Layer 4 of a small transformer language model trained on English Wikipedia (11 layers, counted from 0, width 128). Numbers have three digits each and are written without spaces.
A neuron adds its activation times its output weights to the MLP's output. To switch it off is to set its activation to zero at one token and run the rest of the model.
A neuron's activation on a vector x is GELU(weights . x), where the dot is the dot product.

Input weights of the MLP neurons that the questions are about. A number n stands for (n - 500) times 0.0018.
n2: 497422453422608569467506401500521520458609411716663486566467550557492326485363647430398374472572486384466574703330568579517437529422536481539491582542388528550719708585372435319497489329590525520549531521571531578605263385483338436587370621367381433570471494350539469457558479615537595483436468621547472663534596506462593348379435514464390647491395517801456578332630515565462588410613
n20: 310375744531462397262362703473401600434618573469492578496441753522519478685343539515466563663432289477455426658364344440443657565309522659374558504437617515312539297258531507422238311469424600810444639690378351470305570270565379573484649527300624658611515534329511489704466354493490625470471458620395632579421405429630204609454489429772315670462425380564534523698420547496397669706364
n58: 321461540570529657335342602443497543389708583866546274511433381461514448583665301539522515436408476553398427581323500485387610275543319743570311522378407434522297507567430486503521528384447476326557785649531623230473410571425486371530520529443624579675489581637706435369643388548630383493331231471405672403602481411525555560460710405579482630309493637464446443318585474654435608373337
n63: 553537511201396566395548675474531574782307419507393418257504593522392607478286366721496443563452471405580492424540414469471655555529458329530351474371535589474417353504353579439449410433467507496464440527346637409623747466603447504644525683526570567650273703577733319515632411536386677504425422736594755764471519595500290536706295417678504478648717301284596719348580337478482519433412
n85: 333430759390554387257496379479408386593547459297518459661341621493562507428596421411072606332377414694650543395560341278612566868553456510774334361606599658586566376537471651465517497496475379539577391493628465634483552356766384496375456471426646446589373640639428630465546486455445336532493400518523486563615331537504503503597281311384535392600511559458287602493581493469440357589514
n93: 315413464471574423629419567451523521497572578760651616565453363503459382493619621479409489407287391517980436479656503449393547538507450575496610334540884585676529522380443588514483473564497466441524689387497397650360531449563470433598517618566596383697503583520675335437545433470519517440514609400616372453445315536433582548682678358459302337366598896483395531493604691541542419571594
n101: 576536556478478737615424425551621469532534312338497447400522325560375435764460633415460365615452506269584780539669467465428525339381453466444398528541480503279591444379453565328443553395448595503464538380565434606579364601372518488623488584322516442417394530416371465539609537682522406512344411590543254529338415632613468578324572599568421543537440593661463558596485575598469497491449
n118: 551526578333750450612438421506639515483326557547565425600537447595601469408571485506571421688341394503564376503597388405532600538473466555673455423430548618396454688383322603609517431368729489368450602509546488556508546298615389328555537560491394479337659462540375193392553485640516432595406441575547509451468334381491408570599587421500509605435469512538692573578650518514444387614523
n119: 491418426739515470409638523348463605527494553537494545639503537500348556611316695466426591529275580573479569521609345452551484433457299497361677485541638346488636500277328601417602619531409723612328476459589425594699443421405615433629459540649503503474387587369497376555524435382550612604394411453451494557464554595482556352469584566524303385534541410509424263533579302461558432606369
n198: 610384390465363469544543391423560593449517470497506470627442286503572434587546600395435456518304653543467472594659380362549300457512718193538772749522500278603529576497554467353436434563494515469524515455545588613417569529540521342420521327558481491442454683680476583656580366554607601617423376619482405275646695519448500512513609506515586369407548643592577574597377503585491410515509
n223: 541536537585528567628531335430661405712549444460424610619677626482651506445347432683243588509494518515308581464575456335340387378436541579459392350622614506598437456490512586494455547540458698322491594427459506666477405617403277476582584574533327395452612365608518685718539423394583541527529558602609553513419361330616538602546467572462433482408365497649418327398415484375558552573491
n408: 619444554613611241568600417460343517610497497570597562507535614373510448446540419387564538525510429593467469516665445354615617400433497506431493621431587617332693151427237591568428065432686513619385561455555372546366481438550323487610567446540451769601510382624638494414460399326363384346577580473689648427464590521550322493558650497535490409460438661513643533497507404585477382629593
n416: 593596608635309562489410497387382521350426241587528537681525406547641407584548479290542404559575389390636567354517393087657326534524533410592349430625394523378550511378419664601636614360404718568435487568580327682555453500466550472439507388524507618669407568345590553486421563437525271655487223451539483644401525682735537633553534449453538479531764619727610473635534301460552472540377
n452: 431457522510475472455462610481736349488386560409481427519568685613363539657569687441550320485519418404660513411466518519617330363484515471506491374654542482513423458513503370381457500379429442503691509471500818466581333565469629613526530310587342503428633515423317362342394613572395332631343447443417683497414500535447403522544515322425246516425461531574447503592441641503487702581739
n475: 265380503526600573396324388494479776710354518411535351467536484594444365461484639376535575609560593602362386663544475550601595532506530420484732314405671454468503458477438494336459543536579642607497506351639734538684596374529420340615467646320517500583332535406469411607405468356445509522488487477575552533654404477430589299474316444712554513638615378522506566575576562687388333479547
n505: 601494506503388342418425394464551514508575516403475586434494709552424559520539508467575657458337503481533673478629500572283526663536651485460576497414313435494520540673367516530500538525561484525379551592492582712567546857481289453471625556475450419323445604524596481472447699414447236442463375616440369483429517534572532514568538588519525576612463549481553619511511420541444430529450

Output weights of the MLP neurons that the questions are about. A number n stands for (n - 500) times 0.0014.
n2: 676422613577375549532483514471484502486483498406546582549611391538508588464528504507580624428460513519610527552520368474508531484395577489440529516548479573550231582438468517502496502596534431500523399477466479512486593498421554537651570452529638469442315371550571559437361559598592496540348441536483529379429447566456506531511518558517500454485456426506463442675564511552487487430543
n20: 542500486599438392461510511552565521580694546313407439405588589465556578433496490504436594543462517384423396503650567176645558382553487414380572634507538362417561332450486407109578538473575476460266539577433797653725710397978361551258540394507219344583577399465573617559643550461568604254500657497388476647562584483455592455497463386445507465517487528352587473335386644407373511483539
n58: 369807491606481684506586658340577363598538373671579393360590473460443534374422719430572733586481500549470517655497488421468481552530636604449351592490503537532627548525460343509382609604487448465669509506427516385358406545420481581422275523512672490465606421338418596269549346537362642468509636503556285481545372419482575467371289406390516592677345478373385461458471507520416421515541
n63: 503641725468617401338541493433462574485365413435461406472761556570659652329519509373509420679474398471329396396581512570400447541621525497462576534523302597276555456390612378366420440528383443527471259644363445540429415527417804447562362570576575543631685469503544593487474512528588506554516350534280450667708441319318616486599429598706546437620678500445450431507490413588425536356364
n85: 359384518575559620486465468314497566534549528665494567532458610450487497444458591596557544629599456527425561624586554475469626440388483533517357462292491380457494332548515593604526360529349353441426352379367506520583449544302494468554485477424590552365602355459698237521438364340418637464416412579381532500719410561450674443435625600465551612652399345449690546528774581563485436298575
n93: 693781419389274379373672431563510481461471479608620469512706586450419560593580337612658322354554594522343404461336617685607461390650551654380652433432318650490482674535494500506383481473590425401610353519536401437439375404526526436535461606494532467575604500422546624704610370469493546659694458473411625584602527469469541403375493346435417534509644266434591445365543551373436532340525
n101: 542275358519431606455580435419650572486453419466434438551519391448618603584483518605346464571481595455437509489549390523604517422611423407521451531375483500498475527404569458516496402491333543604548376474443529346411337467502554579694407528462573527416394551422478572364543557560470636610542495516513505473486503574417500591417445573632580540493500653670424507440445446384546527419406
n118: 431433411583490560430550533460451364548503509525590565507422483498274523559503363476606371317613599432491486450549569665413521313549498505581591655518410563662558524523420647485520502466436453590527342433519480514505424495661638602528469505586536575619540569569418555493395411404592491268615457593532498607439508330530528319403405533470487515485540450462428602490340383534467548525556
n119: 497353530490527461433454489464569288503392469459461481450590405447486598334733308481589429524498411474473422600519549590469545589398534440563457623587388601458527473544392513582405352592630439554375437679507453446411523328377547493560497461437414540383632445358575452487505542565418426486651544427598517584497653502679425606520616599482578363460541420670505470642524572530459518349570
n198: 459434527562617540414507567532552514396578577507502752445495513425486477463382504542546416472510477576422574552453524574452512473307474428471572524498612472552513584417566502389421632606412509605548505452404553463551465575471336357549650443484572585624689561394575479518397579414642514472453314480450547500424512522475532366452502563432554396514500387544443444680466652561449535399562
n223: 398247445679453505495642506532512256479530517460478517551548508553491578591420520540523434459431547333556414555629589593628530643466731419503463438642479513478477494538386453456484492546370508614439532542530371533367524439459351495422571457411543503593418364529437519365629383558707486560549508525611505435534679505606417517592486432453503526571614644289429510303380722528436565479449
n408: 581441470461332537343476500579512483316624531461638616466288663595524373669403663579444511421517538453433528409531597438523440367592453494497489401432503594503453560406475503359478508569336448628470419628505464659640467494660321583411503348516564528466615564443445451530492508506535589469570694411400649242317580556432542535402523416514640438551596445563548473328615494631395522566381
n416: 546521446424485422535405396661233482612342495456426659606573435365320634643520447435377569494557474558533398302433577697464700439594572518444338534488454462494675633348407568604446613581438563404388585512594404415611594375732432590421363629483615470495500592500542458552422547484546492603509392522389506595577264407561547463523603559586518560383601416485431486636451472353608423419298
n452: 527626545543653543617478364423348530335760380530526489507593493532345520369442469452527562639376502545454484488488452604675549545497486602434505599528473616557462359621415527587449659628576554486522543393383578588538658487523370334518500687527495510609488527463459378463507529354483559500686555538509493513490503580470568585555450584431472374448498548656603461534471435542538434510351
n475: 334525479409564410485474611396596338500648676535404607446497508508578478431740418509464428464457426492523386551483436326462544579592561426563411312376428576475400394616727421503509374417601402431532356583444419523485609494391495641459673575479560331503697452555554486420412505624604418477414487411422492656539538477444470531688506601405421410558395369519657596578595561486527579473516
n505: 557476575447604587580517580457598421346581589613578472578426307585580490357546491569371285498588509524540343450387434516691507389598402556502357546515623435576502565510543451375532507461393500514569510481523409353450459255507597584469414430523524510613529533563487522512640473545519586364610434532537574425554596475493464566576518478559524481415509378572483428433517552571507546452466

Each question names a token from some text and the token that comes next. It shows the vector x that enters the MLP there. A number n stands for (n - 500) times 0.0087.

Then comes g, the gradient of the next token's log-probability with respect to the MLP's output, scaled to length 1. A neuron's effect is roughly proportional to its activation times (output weights . g). A number n stands for (n - 500) times 0.00077.

" at", then " an"
x: 597285499480433476387571265348616447305477633390266689401581462368403465359542441514487505422535690442584394527445438684647679464530556669450373526508517551557444543475460487555592445362443576648620276422352566561320462503419476423595596743499774410643381387379487564413309455783710442446584504594567521589491751574546505572521485650429575396497481523344437603562595618464401451387444
g: 506630313575450406591757682440506502556483445540431446221555732378448316665560418653383612349552536496400692328497418540482550209480546265401457562532376644714422480398461409373506408644328718386528459402453662456602400394485376550385474354454672422542674628574432584527580410455464441625524803625549798558524398433303611416581513599621602663589499544540452411308432466523487578436388
Which neuron, switched off, raises the next token's probability most? n408

"le", then "in"
x: 529438620529415507477482325349613441404439673454479735513472438502367548346557398530686497358574805433426327487496531546404710363507685664398381368517434501702372526403597433634607611612424458539627283488430527467295420384532591273549558664499728493676477243429469490488603491711671682509492510395507551488453566462485565560533562785425580351428406401341418683510536544434438587367426
g: 635516438472559416378344424577452483474500498620253639421430668430577573574674503646577596575560596398385448361393611741660341335544679737336367340337518698368411296360434459470505639462518524337404408518452368496685422333660491593592434634597377276441460447455591370416418748514538499385685404421398507679633602672623518632646512408441604477655336641445534643407620292554566373466495
Which neuron, switched off, raises the next token's probability most? n58

"ld", then " L"
x: 567465552561451418535508198511577486392461693579245710459563516465549573374512475609560546410582728458448260550396520554691648332598502618385428451531301455447417523427515613478555617404509464638446446417486396500239538377558547386442651715445701383636428419564453487484325586596634610519646525419377648469384645519503501397425505624300450421455537561334470589837492567530468657363340
g: 489370541568683707452456402444370331453593426483695357515519342342478851340585378545360411484379349781498555628545352372426378546718610604630562532361515611486650696428571455575426510449765388355595418520720340514388453519454426659540325483426512513541371483572618403388453519505593474544213397513593632659526500572393586583508455573400491417345706469525519436560474664325631536614238
Which neuron, switched off, raises the next token's probability most? n20

"est", then " into"
x: 598344657531448396471650286368578600342565668474329686457637546434415633356484650508574478470447679356432263474482571614623677368484429501347443489511384473504400567391493603618577398342543299640660422364451550428452510395544600506537654611507619359559501349438390433442309483806702587556562551526436484573405647522382580508506510670410507449657583560479340541640560558393392514389320
g: 539655483529594410530380522546485617514473462325374414392562506612652070502597459282537228378393268461552527481499264738655549588507613415406403428698427416343305283490475585644533499608623482526463405446599553713572487397780393644485364553621377447611501590411516536530610601610562389416559404630525514654490532490422349669585721463708550513492559636427449474570482389402241544586478
Switching off which neuron hurts the next token most? n119

"ation", then " ass"
x: 641368494558410422524464287329552565291577667530218605474626458505467652321456547472708516416553714488383245385495421599574553293446658603464397454575348460529417597456402549533642545510454445755641323357464510517365515460564501383480640697644660344569449425415450466461321466842625400619514507405462480534359582587448641619553568687422571458559507413504459561690586469479404443303531
g: 468692514560649531700633547538522530419542541376453476376176424672449458537491492378633333424510435376488509473659422438828464512473589668383399689508652639523492438451599375631607335309489441368592439454275358217380470420534461432586637470580491347628372491363481274355486823498422334578423474666653507599560536535626642643460673629480333671556431602449457509440468511356664406473609
Switching off which neuron hurts the next token most? n505

"P", then "A"
x: 629424591440474403481459239451622468514524736387406595452638457455465613256512533537645549421391687512526328424506478642683616253411518544295366396611365466485355493477418482623500644387363552630696278270431537568334521468606502528402686676509641305616483259341462516401398554749597477498608498440559479517438711594364650575432623712344492547537509515467432580723541558514413622264444
g: 489525519397450715472543593467657340459539450428534368529639378329745430508492377397303488437444309622660365321556504383713420408390541558660669374576556551477504369517569362476535752758739519492639344738267477736525355346548535355480560333562622537584436572404490671516506637447368348601748529574554524247430524612382581535538393470432620444353483425421354470525584605622322506561451
Switching off which neuron hurts the next token most? n452

" the", then " Mon"
x: 701404525496422400532545166309533574140549503434390695530587489420512611384540375538551445343515638487528335576429470582607653470554514538515500479496522473503538596492555469585541514482465480566582453406514520517306497422425516465529624752576676306483364297446450502459327506725804443494587479486491618515418725576415502545565549652341634446547503511349384602651544505454370491349406
g: 599294340306418401330430563438551364671456537393530578571639451313480570511583627566269542364552474455640774650448440618516431575510538598637376580585511482529621602467521518278420613670780434702581546526570488453538527467683504366455474323504539544454613453399614374248558420509501438517572354586568343410678577413628424460612287623332545577349523346523492523467680638673484241153505
Switching off which neuron hurts the next token most? n198

"ued", then " his"
x: 526318648503412401527563294461493549375564773535426661514441404471337635237491511465666462427368718399393440534454473620697546433500500592525281556382491532507556483450491548609538446401529433610628338426413420478324475314579522436504520752505671288650553396413387570469270563876501394511567548482477582623409644585460627692609497646308608436566512514374457540677548510468460447460433
g: 533378666401494429475630602594801580528569365676368487392538254478403533759526274380636496655515375552380413406478510584493452581672339520523412636487392609554599570567402375566483319437585445643519172535528604476426590467383392310432497394308613459558469491637433502608445487350483493773768533683592333589560492654488395362339332495579417636645574486398260468553664618383507453624516
Which neuron, switched off, raises the next token's probability most? n408

" of", then " Art"
x: 548343575623457425449441337352529473307473493420235589482514401380439606446563502536624465451459562416436408432498480516716587419473483587498487447580512464538527603415432549632578598456439530744673270454437472521338464399513489378528679660547803370481411356422471398489234514855664548505608542543537448520514607651502607591489531706322645392544529454445440538687641479485528452306428
g: 638435530359166572414352627581470752555507437566409513535582561652661239797471455512657415449565433626348467365329459634555443251549406344357567554481458417422482491503475511423482544593346598249259389644502636537567576319487548381481286607459481362456647483400393636603554251598504567483439542589332675543628433438455660685523454608475691636642415388666444571586407566531623588514566
Which neuron, switched off, raises the next token's probability most? n119

"ced", then " that"
x: 526434583487481350567599265366577506388567707614416674458455535512445589191519496475666401371382688483472397591451394553745683487589634652446266456517471529551573416493398598606616445395487367668646326297486359416275479321548451348521480519531717273559446433415493614395411469811544452533530580537547497593409667613517648618442417581368500511656491549470423575712451435515467464409458
g: 530682160482418353646676399392451492472719714558567507528515537531668404429517584324389393338658420383431776361472568504634323434303682455352676604473232396668485377483512590284556646267405457442513447654482577515643498316634383417477462489500533481554593596484444601520501490592437804522537527502469692504388363474334779461424546499640530533562325616521619555572538433434447401417514
Switching off which neuron hurts the next token most? n408

"n", then "ers."
x: 738331573470346384463512382352582576391559512406422785400525480506406667550571482423670483440395646417413266450628450646509631352508570575344524395512450558677485445519468551554626421420511436658584387328509493396307559458554501344475716606439621493599508158432320557444405480701590618430551597539596658477359589575520598566456497720322514444632569583414488617742548444477357466353460
g: 522632483501564371388567267406530623504506384530427555565568348283597439452629491322642283682346557505362674508318492583397494360663509663437193538774549400522243412549630493529555465428542474533497338589454443552443715371454534562343663554505319341478587631358616537428544467601500393554347471543339531584551570453542642578548710513661428429683442458447702367634325351465577697514769
Which neuron, switched off, raises the next token's probability most? n408

"e", then "ason"
x: 543429583521410378466489237430590445408533518469438534401602549526412674356493457550623566391479755445349424371560495475590526317586555565423470441584280464528410558422566489579513546494441428700732443454608550513245524382488567403454616804503663290462378350433412497478389590727511640427601483462587580508363524571531713592537585795370396530636462396391453669635550624528279556215426
g: 345582583376443452591601734416552518517666310280670399565449513491355412563445398394350310467684596489623685517626345449616480558478338335564479444701483413525613474377546423504459306823499394431609686615463639594340368598563670313552221514370613435481654561557575592665634568574423547373634466647485585619552371351321424528492522487666505515267526511352454575349608491413298584592421
Switching off which neuron hurts the next token most? n505

" while", then " main"
x: 417443644559410511370499167425449522221453709476373663512526529555469605328544511476565466371530602511469379459336512763666701390431492585435481388525333543473444572547478413612596488494349443618645247454446497493360486611428434275515599656487642389540354362471450548414335441863659490490466610504570513557379588573488531561567403668408562617502522518444556675705573582522524581352471
g: 504463606502467543282489349522470555499594400330605328444211398607711488572497320484484666571645497402452468511548296475482537429452484487480534336532669341335271613555639666552592489393509552292617726421568543510408466419664397597563497639477459543434391594628452442575437702616687318237551274492512658528659689457299569675468455389499688363525297581583573529340541497689635663333487
Switching off which neuron hurts the next token most? n505

" served", then " as"
x: 527379596595384364456498247420524632340519824365315687494500363424368522449481541592748513446475643452413362588583437673686544476527547575433347429545502493538516477470449480641547423477418559757638173416454439483271444490524488340583561666550585235504594377422459514480340501834650528462501564561485567501451628533508565626554365552475687426541366530512452596673444563473452524349355
g: 463598409474253530681665324430283543493653394480538624430451517651390540569563358298496556599605637538432568455448468650597603255450474474410546200673467265620402534468250618458619597625365606392415535573581556387645484460717361523438433451410416567450662495398499375555491607658564531370439518435513623437416290554443496729630549312628430578477515609569918536313623466451539497458377
Switching off which neuron hurts the next token most? n20

"ason", then "ing."
x: 547438499581439551523504475399536604386551585497185648518491432413373762261530638449719415294522756475423347491543475596552641374561504665403444381480379429506418483485490450582546456315444447575615271386324503418482568396578508492547617762542642499640616377404585530514364453805626510554585512432463520636347668484455556569577539640472531405688527509406373494641485447422420473110525
g: 533344544466586569478622628477712444594588450495327449326723432481475456534700408640451442470356666665297455602361405604496429409581376343360510381650502658773511368551366420342649431509698472495699489780204583609513470575685678446640514489707579394441377525538426613389458733552486345452561572495326399540580531336416462497334310367414440644393564647455318407552450479482492445621548
Switching off which neuron hurts the next token most? n63

" house", then "h"
x: 463397525539368415433561310452536580417432651533295605452516584472281499346493499595728543362457814340383272517597548624623637426547467486417479327500504631537487551558469434595657451412380496505508241482426601513276513454629585328603658626549624236467448218528452360471285464722595574511611538437573585560474620524448671613474544693406612506532492523477477651643530492573280513260464
g: 452503402521387658477542543605471520619520350419462615520517368388497447653692567480614630452433461494621511622546519507650191504445470592684666157447456525491608375468367682317604404589424780487313429425532634536451333316418438507362426298326697399518527806578295628503537434489463708434708600449599527590482574411408483491376488646417641707657382501457323368548550561565366534329510
Which neuron, switched off, raises the next token's probability most? n475

"earch", then " Pro"
x: 502468494481462368383417220420525563364492650398274607485508489585353576430468468549677383459559682496444289474498473708765613304507551599314350438502366546533468611419447636523557579407481500677659369382407560584404522378587527411473636705599619281567559436369372492456268466789679444636554494490533611518400513439401668693512515678406462471650493451493484490713591483515434487384325
g: 467465380521558331558170404432735344504523404332588776405526398450479701460708412259502650666337427424721495393618535554584333600542739472678501378578377573457621255301509387422526686466564457546410432594466331538496572513481623587634405573467645630432475464515492541611533382528521534519406537504283449464413537675305415457494572419368514302456701560644559398585797440619461596475489
Which neuron, switched off, raises the next token's probability most? n118

" to", then " the"
x: 475344571526427537488531252418513541217516613505361666527503460459450540405501495526488418472563665358452455572422470626683668393386512618430384486607432445612495645580495486547533544473387508694695318431448548470369445486384403413583676673527754436572330384532427568375312461810758560490493544546450450548391650517455469671513466659360508497473507558344397644671588519449481452390439
g: 427520553623554418583541413533450286531653459462225458460601400419324644516499664406551465686398587613669467490339448517465526453674423514575473559497708343633418648481440522710398447451438471754558432582407204471360520639574715481616463561479560308576404524595733437473387505313626334468433298704704297457599538784547361399467371433520456257500487441409579596460531668476352431651623
Switching off which neuron hurts the next token most? n2

" States", then "."
x: 575280414607446382442500255397543550319420627388147503577494611426494583355490486470528474490645619467487359501523443579778625496401534487330368470550290449532457625429501482588627607434468507585575264375433528498325417440488514398560714605597663359495424335282428525377381511732659526594519553408466515507566629567433788596529593618414510552562496515507485578704522573660499500395556
g: 434816558293718531449345743452628396590331500405471456733526625597506559278627480422506508408433456463504725617548534441568863607155538423653340470695462414488355505461317595527477476425483612496435626444545444543513529513473477432600416424441330476441485544401407455734560530585371409602414441438515419566353566273597610519548588455639352666530396368364662722472386321575457464634491
Which neuron, switched off, raises the next token's probability most? n452

" St", then "ar"
x: 626352533475515503432436215359586548383553596428365626329559518388514493358537490569536557420424692448477393471533597637687746342475493549473366292525380563455503580425419470536652556511514424604657207376489481641354492293485571338477624815521635409504484345435374496491298470671635461558663520530537590505500654484466629590528583701416501543691509417300461589691622469514378498239367
g: 568500693470490395536364500584603542508631540553712578676435351410462385447496466340414746435443394573419437404406399579555660643635454603274395486426285602523353492601630471608532704448636673588251609597355352406561401443520487762337327519314578599612590450317513424593472498511436458584480644673394460574362759597397291598608474285470383489679553357503408569544521697252535565427413
Which neuron, switched off, raises the next token's probability most? n118

"att", then "ack"
x: 627419475523458484550579221356589672355495697396306603480675456490340489473491581478574496425505974534419425511443377597605494311649540560340504429569416532576429430433407558608727484417511468562596228333324508599274525402640621495484597542522692415507527363409590577436426422665672608382576439491523520482330573620451466451496483619305480590512551495434306655619615489479501484327461
g: 273368692493514293451453449276491566531371532452581542466640692483537515499404438464628369488533502612463277252548432609569481606538593580512570726505456525435609430620657434472713392734561372474645362507503839392406313586543624280268253525454435425552550617509629474550499577481584463331475647579472619377420374500461414572639372502619604478665466441473443572475475552405292865492340
Switching off which neuron hurts the next token most? n119

" in", then " 202"
x: 626311516501395512421525290373629482240533564431343689504602451355456584330529477549561460497481699373467428502516433643605779460461535562432484546513639419516539525502465454506558447479389539625697325457348468459282469470482505428570641689428798295579359406482348515434402417829666519450579542510566463532458772563497510650502439644406598492547510572411425611712597432476435453324496
g: 470466373416517502470488560390423527561531512500533461450605429545572510639345411191506552236557598796722659462509532516529415365507473465574698421491520601586682416478584529302596437405425424508533348509642673523438543632553371616488684334438357363620468615466312669552542430441453607569645681516383385344770502376475533584145440710590463715580542489609459370502586213507483403260476
Switching off which neuron hurts the next token most? n101

" R", then "iv"
x: 677397516429463525569507309394596523301483618468297710454595538469578567426533507540562617409354694522476345542465573584703507334399566583463385280563372476608446607446460485569649555480548472587655346369464520629270530285430561317498683770549649362559533296440353559308267600740574567501606541436497531418408610509498638545497544745337469563490473458414402583638504461560373507322482
g: 510673398660449417594611602468720571499612659541759338315545450465251478511464351441378322617456632341541624792262551514356427603469439549644542611399455436484529612340440387555407585178567460536628620516576367609495534418559273528346658567623591691550463424511279562515417408417538546723476484419431413669455407532606682557296600491713543352602485436409354390441484589368502484396589
Switching off which neuron hurts the next token most? n118

" with", then " John"
x: 492368626524476477464529156437548547237486542428347713478635501424475608352480466545521539424513635483481322531510409592581716465472547608468478573626441495542534561484457425569517392425429492555739265403404463478314432380425439393574532744474787399687338425501532493361339511892647486476541582574595495541431670501482436586625425671418494475557506482363400579694470585525484476407474
g: 504545511408641445211398605498522630533408495576592538497627683618581541440515737543693409433468450617544393610426617393595485361613526659621726119516297469354458495698593317170432534611609565406500322465561457634563469515423545440452588334516461509417499393293761572335628480437439711320590514469356448494538474344483455429593400626434541496350450404569560445539685656699497541463298
Switching off which neuron hurts the next token most? n85

" a", then "ge"
x: 703391559499348430552493154408515538186465509332442638520526465453480523268643381554654527406496698477555399498534447619611656414483551613436477443505533559588456555456474499573667522412450494584569378506450485479299409403409422535541652677486676484475484338549449473531352644824704545552618485513577580499444739467368576665458443664393604520487418491386454629653481479419324449288450
g: 447349434487451559597546820610489408538372438451445578350776484652496432630545409316617498434666504399643498614489697463465486322504584537558532385466614720594342420568291591506430344532576635379479486468473483351320403362563416673650449428621642329567516399680683412412538358607533526356462638628599547330663317457436554215466647527716546413542274247384412608599551448629449426485587
Switching off which neuron hurts the next token most? n118

" to", then " 2"
x: 441395564694466532480550340467431460312519613609303596497588489449411539481508453434554467487505593431460413587344457722536759358428454527411288365557429463608496607510498447477551515449407515785726326485459506521220463465463304459584684516499725361679361514551496622388381389702692631541540638577457484531388665468497491652438572705392625478461512496360455679591622490368442492323469
g: 490690675518458444683637389627470486436536491533568652373559683701517432512533641557394390490539461411359365349372599544665599398633272351553605544750615366687474464602528527453387593370507516579568396623467497514432562333654547592557326544315504712287748243335573360380573747516465514411571334381399485549364426293482343404665479577360461411468511400440703563445648330480545532656402
Switching off which neuron hurts the next token most? n20

"ary", then " Ac"
x: 561341541638445513417532392410518552370415620361164541476556521523493616345460468483520508488548657424450227483608438627699590313492495559510437504513307420500466654424445594695681559459451421584569180377519548534362470338491512387512790676635573292474498415388448442418357441817610596559524487356486555524333585528414664596577511725383485405603566537458602665681524499548599515300400
g: 725363399581512600486432633441499421516434396573702634474612421584396488862518476484476553441400428570479444552582552548407229321602524222537631414582317543460501638517466618493560606525347656572384529631626480385523397532402490529418458257456525541490603569650511800331394603233621595564482505798294416384415386484388582400628426620464551487438326469328399581632514567525728556446273
Switching off which neuron hurts the next token most? n118

"\n", then "In"
x: 654394576405448440554425282285641513133479618452383755467588450493421472358506570500607422298511632517464344505556517543641620477399441480460531403518554534572453453423475500583540519574503504711611259495382554515363442393411481404474587586541641382630522418487433630460390388739691540486498484542605509520363614620502567523568305757373521508425601608418502625688522557640378461338479
g: 457411465603478776378486612250431382606481562478374384599876613508449398571439498470463464513275658460630616634423733707329403352557646522676630532457388438238652291577447651419390529518316484479637510506492500363425577540426640537450650560413634598703457590560469523694436319341462587655510520426467359338514479524418409567550401578474517651664580436325455391468694412565366350361440
Switching off which neuron hurts the next token most? n93

" to", then " stud"
x: 507317637545397489508530295433500554236524635486347665527483485402464561354466437522533421466509646433449394519453421584631759388405567619444417510621492467514534620582540449568554527486379522710685338447400530460337432409466400433564606674518788509606372449479461567396312414775706521455533490496500498546350719494472441699522488665390515496503517555306401623750588465448407464355485
g: 519512377491385332580547558478413497481370327600552305595540496516561571558452318410544342526412445598376648518351531414683476264566838442327622380465452455439341469381532551504550597596198590317570301511379745621646444575680547463495376428441542532264565650535528609693527469491352825605549559447545569463346451383307669671579532639486562396508598524537577549675616333504489621545278
Switching off which neuron hurts the next token most? n20

" Mor", then "gan"
x: 568365463541461485428617219390544507210481456451265680558579504447466468388461429484665601474533601421500338477533504639674563283462593565526298268559358480525478544479516444521650524526509431543691220470550447624278566399545462343545755746448504415523579237406509588552384387555542682499655556450496515581512661598346602471638562619337541500656471448491461546752514436554480526377469
g: 529522656972549541465511564642399307532732463468499514573476595632676430464517532507647403458658607321397570368608523429669361589561499592671577632491276425297553425496331505493516328729581455566395515552655354292483646504351335324570544532394598408383326436610454582430571501530400623539578648335639514598479432292587678574482456512481606405504578406396523325451572420415386427328262
Switching off which neuron hurts the next token most? n223

" G", then "re"
x: 646431516366436487493590132406613529363551570556337790476582481397482499339528485502531556325561589515597421530469586566736680346383585589433409246601358477587449503456462462569629520489509573617598208354417419651318511394414577374529635731517614399589457401461459532386410518804599641481688520510365533377346630548457555570518596671484428394557475480340418608669482595544396473314447
g: 627490447487535661464592359381411612293530556439486428597652429478541492392707424381402468320380535571571526444309517758583677417590343693476635465383502478530463398551343511271379573307561717592471474275427458522455553421700223710434705554698544488369534566558411565647478307371582548581464626529367590493602443463418396418742612630423510263666440378423580557377586608441746520577356
Switching off which neuron hurts the next token most? n93

" at", then " O"
x: 535228518502398478415512250364595449311440622371232716431528433381460479377564486526492499446545627438597370554485412648690682503517579627490417542559530558537497574441475493584610487399426582647652256431400537567384476449453486389586598729459782373546376373411517519452319470788695478439608478556562463535451704536520545620541468552447574357512519496337458645622598606464442432338447
g: 754443273379531530545640543675425521485533375473452543609519462563653442355612672423514415501403539710556433540330638370432642393420560497481552343373608551495557663236726357431307491687555529408399397517409738556456522474436484666580579439708305348383467355179545573395543320560474540446632328260369775355565464511404486473586530501577515576617611459527671465447540499761489575573394
Switching off which neuron hurts the next token most? n93